Layer 7 of a small transformer language model trained on English Wikipedia (18 layers, counted from 0, width 64). Numbers have three digits each and are written without spaces.
A neuron's activation on a vector x is squared ReLU(weights . x), where the dot is the dot product.
The model reads these tokens: "one" "," " B" ".C" "." " and" " the" " Western" " Region" "." " The" " main" " areas" " of" " concern" " include" " the" " prot" "ection" " of" " the" " cl" "imate" "," " trans" "formation" " of" " the" " econom" "y" "," " enc"

The vector x that enters this layer's MLP at each token. A number n stands for (n - 500) times 0.0057.
0 "one": 560372481826476436427545521483330803476636511459571747463465345598563608775461643457388594458420541570615637607505426295371469602631330479653375376112684393517249411572433407446585448507409512
1 ",": 509478351864421459386498529432460801482554698464501627448372384438576687757542465420259657563443635464678453675553361398430433666543341468637595541111554453514276590415344508480577478567372329
2 " B": 724382419622525499346499419482413726504533631589569481435451530460547596677701567539331559502293750720697617709419273393172464562420446354637367436243557305600444659554343392498621491490514330
3 ".C": 663458526594465452369536515494506758566389617574446608286603244325661707598770594617507608455326824653606457587382444558385535697334509368611367148364591387350419442440361406550684615456390295
4 ".": 545371531830578466438556489596577725479323653520510692398407362348533495630631360463342570555392843884615496646475512401343329490575442523581435375101699240352386587407289481431613526481563573
5 " and": 515465345842412503349555505448435640534516607546546504493443317470538646782644484371268743416404589723594464741325366474367455520474471494616668361170721362487292499450423532320582613538571406
6 " the": 596314400836430505325464462651436786432340391466537697380448449505638536700625500410390544415505503725650663739433444406401586527457438351387620467153722412555286565496396570273552523602563360
7 " Western": 633410541642437472527462392428384925363339461401459587354534296531620498661652633326488751345441621772668620731402508417389559518524522343634559425215601396353303499606360462548593430571436326
8 " Region": 624489540744404421486365509465376679378317650481521660568381160515606383699677561615353751543466618768588483485423647422333395576571463400547531251112723327327364497606419394552676503596431447
9 ".": 547476387812360553447469502575516752439460545444507698458287418392652640728431504392234602598415668609688417667589363468418347729575439580588540442091638482475332619351366496480562412544354356
10 " The": 649362359756390526346385379657445693344342298436566642382399504573656640706594449554403593455486589718675649640468379383424544505452379350513584408181679446533348651506461606294624443644517302
11 " main": 728523425824387389504227484620343730446355517452536602396554390650676590497614687469369617453527609751679584646272478417418477546478376369492644493128706290452380378394425469511620421530526366
12 " areas": 586571521751394507383409426497362587402356437405537708396335265548636444630606535515268734626400598725658417555540509429500331610565416469582623369029632370460311421611579441493770507672430402
13 " of": 591352336677567443316431429514491834349295388353524473470422309552540517698562573526367825464500705754630592569458362421588397604455440536588719526196687341540319554482407491380536516571490362
14 " concern": 541482466718417542200169409497322712437437431559403669521395379570646567542555587440337876637472536643669615704387492506489474710486365512569564296214601328389304504476534495460730600535369418
15 " include": 547529267681490469318480565570353851486491520398674577390376381568631494698554505486514807579425503675637475500363355341500380712598444446465570488187558446560233549494401544407626443638477349
16 " the": 553337380803542492284417448638449775400310420424558623420398482524729487675689466457390653479478497680634694630440458367447570611427348356412596604251712393520293609529350600290523492646556301
17 " prot": 672487479693359580319394565461399692345448477469586595335567417467857608492679714403310544619411614792621578772370499449341455554503262468422512305161620359435364637275374522585610546517433436
18 "ection": 579468512748439611398303385518376774452430562542543691453336286552651409654562520439208831550471575734685524595454640439351461715509504422573523396183607287214328479483534430395628503579408529
19 " of": 586388285682560476306470433528465877361295499382578603505439311476561454711597582477338798479492643694661573617423389458548430656492471507545706435234664418503284538401377475365497508548460433
20 " the": 552316405796520506298398400602461765366316428421579652427461449522663457742682463459417587469523547760622667632434505393434554588442344374443618579259769368537304587499333572257522511619496316
21 " cl": 684561542647429430360470458391460751378408454659480595432618385378827573461553667513309578540354545831650490873501429513246376728514443424535566459182545196520366577455439449654418458456405297
22 "imate": 608470531668494601349501402394367803408398595452531555230514446670737466672500618271241794550432572630627741523487602315498448627565414452604521396138570349430324420546337500335702417562462476
23 ",": 471518289739523404242414506477517767489406611488616581439379441512514520735570442466313691585418664562681549668422449401370386544571403484585715480285637446400220559484385532497630425620349391
24 " trans": 614490318754479529311329621496458708377392613476465749520600241605711629557662700484357591683548441701666546596402613382486351547440427424545448308259557382443378597368510370388679539518325284
25 "formation": 553327484711401558422407390533261757373391577447628714504434259433670546677709592396352857607470614678610482605411666368352510568503551401643520420212619422302288432470409466424577474575509502
26 " of": 565351306693560469305483429521497818337266510406544517523460307437570447694608550491396799506487652699663605605401414463526450693504446508574720432257723461482254529393341481389517508541454431
27 " the": 536319412819524501285398411590464755372305439443568633416477466502655446733678468458445578476515553768611701624418529387415578603448328366437625568257784380512306569513316573266526507615488333
28 " econom": 495450540818347448407244328424402550308468622513484614489593338513795520533818629484331723546425517688569792690430578466332530592578385400466520383128615393335280534426528534547659440536428458
29 "y": 549309431849530618456465468537364693443425541595644636478392477538729503755499568483220694532476590674623549549388552290338449625657357527614505370279560252413242389537400463355655393550416482
30 ",": 470490299754509422263398514463503721462450672466613590479370397491466533770547432487329654579423638511678565678413485364328420546566432500573696471261632442405199536507376563523625473638385426
31 " enc": 516383535663470446222389495610520677490326551408561702444613351293841608507707685368245625562384513578716469581458405436302552679504520484344457301299651296642452567333405480579706544510588218

Each question shows the input weights of one neuron of the MLP. A number n stands for (n - 500) times 0.0024.

n257: 601806370703426652521642462542563312470572379533498599549471314508524335384513343421509378587481536544527456654601474639462455477496610507313400417599535627574531438338485470417472527539435608
Which token does this neuron like most? 9 "."

n354: 523675500366614617451529428558406583300492524448399426525341443570574462539412517376571462352457550537544579636688653669528484494536424334453426685663636543621455282345396638503495488553480463
On which token does it fire most, and how strongly? 20 " the", at about 1.3

n341: 506483577703592468602536438564422493458635448445501309596576447351336516605455647605378373622519474478489359614444521617449569507402703348481447561472437550519579351549361489411368614542419512
On which token does it fire most, and how strongly? 5 " and", at about 0.16

n195: 497616590490389550536464333596389484617492574382672396532580586401299561748444655546427598572481511531386587471497642452451545459454495609392592490439490520450537616485564271527209448499263427
On which token does it fire most, and how strongly? 25 "formation", at about 0.77

n36: 378595454489371593595504652417451507383516492436459473510481480572643460505622406352555380659530554491374585464553344506606627572489442460478618584547423456494670548510453456551553557270364490
Which token does this neuron like most? 17 " prot"

n116: 431467290438443328686556551675441324574512409462553523614578468468560357500473668485621364462417505399601480622504453463429719452459498495604391360502436427599413570439571466587445374675698604
Which token does this neuron like most? 31 " enc"

n124: 536629474458440367493408511438583597646479407417454540514508544432493348558466551381512436269461455588511460526417512523483555444468637542580374616592634659512469554681538386244497599582547600
Which token does this neuron like most? 7 " Western"

n220: 439525550643579362273567617618694414389711406543459471658498511516518570525604597497530480464202446543280519452413607583644575268672540636473543576316445644475477570450489491486320622488620394
Which token does this neuron like most? 5 " and"

n261: 496519523486496605576494571541637429619517465481529549491541559457451474514581430494493428558436433470394513541560408475536565483477507519555481434473501390406495483557484436450634451502403555
On which two tokens does it fire most, strongest first? 4 ".", 3 ".C"

n336: 530584556408553477355510481573645657385594489571393434621551466505470345525514456537620413481465565559480482544350398522544545450573674436548530532551447472505506521394358439555521581335555524
On which token does it fire most, and how strongly? 3 ".C", at about 0.63

n128: 452526544475595460455623561534498593585522483436508449470498537518562435518561482393461508452558533583437585530483499428476406485517510537366442516602456551442420524536600516586406549517500451
On which token does it fire most, and how strongly? 16 " the", at about 0.16

n192: 582516466473437385524596619557444340509459663482539553631550495458481452488427511537520392330576513448591455488522625580469410521486494504445319474462419565596300643349383675481453564562494470
Which token does this neuron like most? 9 "."

n290: 423470429516528447518499548527553461438585476468476446477568523431490519566518485570468483543438499506494496546492575490501430582539523500519516506528469501522531525506512521512456447569529475
On which token does it fire most, and how strongly? 30 ",", at about 0.12

n225: 571618438659283542472632588539459445512426327542507376525497358461536365452551518392387465558560466356485560484698435550598575371418704392490484500641594417664526623383602429363627460493431522
On which token does it fire most, and how strongly? 31 " enc", at about 0.34

n20: 550413585439421431656464320495437575442417483515599469567405625460553443540611570365548445448476595545443515383549609522461497453673474461500593438521489555515469528443566608675483620387487419
On which token does it fire most, and how strongly? 7 " Western", at about 1.7

n163: 486529539584602626526383406548618462612547417566498450561535476631384510588508483463484527439441425498474523411517494487473527446459506533437516445467620478441362470653637416491522624431486494
Which token does this neuron like most? 18 "ection"

n235: 502514470459433534543479556512541465487521547458499489500476508525474506483501516463475494535451485554492508521485495507487545507503467501444511479502537519526487443468490511526447513484475520
On which two tokens does it fire most, strongest first? 17 " prot", 11 " main"

n280: 613483552439368541505339296611577283379484362432737548360616550592469665487345391547484550463472726453609535487492531426500450340588396581412534445467335576600544565489768638510480538533431429
Which token does this neuron like most? 10 " The"

n375: 531548624511538510430498501521433491657418368559388418567423575493419631547408561387460552464476536541494597374450560495576515611478571392490499573502470489346539488578546410513452535495445566
On which two tokens does it fire most, strongest first? 18 "ection", 14 " concern"

n170: 404540463445429467452572562510425392366646317367437481372360394580627460561565516566481547472713360521430738443679496463457487439291610566627573503537446520570691477548531507483426431598541523
Which token does this neuron like most? 10 " The"

n13: 470428384579532560640505498403573482410488536488616484615537490490536512521465463496487550396499455534481430445496593496515556560585453407432488476569471532424535510442407534526491587596509489
Which token does this neuron like most? 29 "y"

n215: 388456453596541508476530460505543417512559419527609411439435456470475469471371520509487538639449569486456654461519480538571533581400618471564629446605516408537482541361518593377382552438405676
Which token does this neuron like most? 26 " of"

n5: 383616296483716441459513521614580526589543486485726550570349810558355462594486551586678620586309502546436524413612592348593417366656411295384522645447402671466376466447473570600408524775437513
Which token does this neuron like most? 15 " include"

n373: 324383485226558453699423519412567450552472360445390571501550622597608457659598515634552490442490581517387242562463511266756454672355538435574500533581566488564450530468706485550481623651420397
Which token does this neuron like most? 13 " of"

n245: 542459459589556567452451495615607433571503347659461469320395520617389470570443457616472426460577587391494412437416546563399419541520504463607598446602518406561427332446537626513498602464510504
On which token does it fire most, and how strongly? 29 "y", at about 0.67

n103: 547494462525545527578526583461541486419438584451557559543516528500449497520388497507457465494418548517508522525443386494556536549521443512426462527552536414446574392473529538514372568478484524
On which two tokens does it fire most, strongest first? 4 ".", 19 " of"

n69: 487557404417523515436507363523513472606529549520443482547418529502336524458512613410566583617525387480542472556689528474608506458526418375450437549422545567528528603627536475478568451421460562
Which token does this neuron like most? 14 " concern"

n311: 466461504481472659539595410589541386583563312326509382461499484486490498447503679296391514597393550569379612533428476451416465568518444454454630724721497846462379662438698303538550626469415369
Which token does this neuron like most? 17 " prot"

n232: 627406498565494482434461720486465429551605560318505439534560563384459489635521541447417501665394451633384488501393594401621554603538670585325589548717275477549725519348708637400366288491327329
Which token does this neuron like most? 24 " trans"

n383: 450755348253337620680351445400650489260613381441447412490590524497465467668265456606516510647517649524517496420504370621432503271697541587443673469686558487523381446561375377609571497467361382
Which token does this neuron like most? 23 ","

n56: 392627449567420417503561485517413454552598583516575438498455553539403514519524383628478446404558588476564505479539622435493569462461548452410551403411457562624412604449373493458418700503421581
On which token does it fire most, and how strongly? 30 ",", at about 1.1

n23: 518702230374674598479512557507344463541557651429492536655411418492535502620525503354634485580467502347580499419653473644589529547500440415552598563469423428616327461528450565466353603527559353
Which token does this neuron like most? 15 " include"

n248: 422548442449519402510489433571499402572552508477536487516668551503427436543494492455548505394618547486612490429390528492430547516606420587440479476425496535479420441463546414511509557642611452
On which token does it fire most, and how strongly? 11 " main", at about 0.18

n107: 520501480559550501626493532472563560462604526600444494545490463393471446408438405597527512390551526496507414459419501502548467516440521524418519456401515635454533489577402471530509532573544578
On which token does it fire most, and how strongly? 8 " Region", at about 0.29

n25: 601504530510500438434463580543520451416507452496520598496504572510516460531454466476561394467507431421520557534473524477433575399589594535513479452432514463620487542557527501473439490561517461
On which two tokens does it fire most, strongest first? 6 " the", 10 " The"

n298: 388481466565364458569478460420549339718508548466397544426489483461472444444452496525575650482512452456570376590556471624367649450634514422493455503652448529651491665594337535442587627340591421
Which token does this neuron like most? 31 " enc"

n361: 628464483489415395449564443583508257447471359502408558315443591402584588396512579538405579300400546362515441480373520401489475455489601742515586591622498485507570560431652527583558513739613552
Which token does this neuron like most? 31 " enc"

n130: 476418496568489462639537432495417552545570541438470492469402527421507559480581520424520389612615585366444458487656443522659401507498497461481463559459515473443506516549528556537484525458527598
Which token does this neuron like most? 1 ","

n73: 571493473576433505597591503567589401466434483588529502459449490545459532441481457405526418357412528443470515468555604468448412460488601517499518467487585497505472575488519520493537514523443605
Which token does this neuron like most? 4 "."

n45: 527643503411498381569580478409509469415528566481502516625510447511583493518445535534575408501517449496641497534522609580536529604373441467468516630459689487402641423475404592444485347435429436
Which token does this neuron like most? 21 " cl"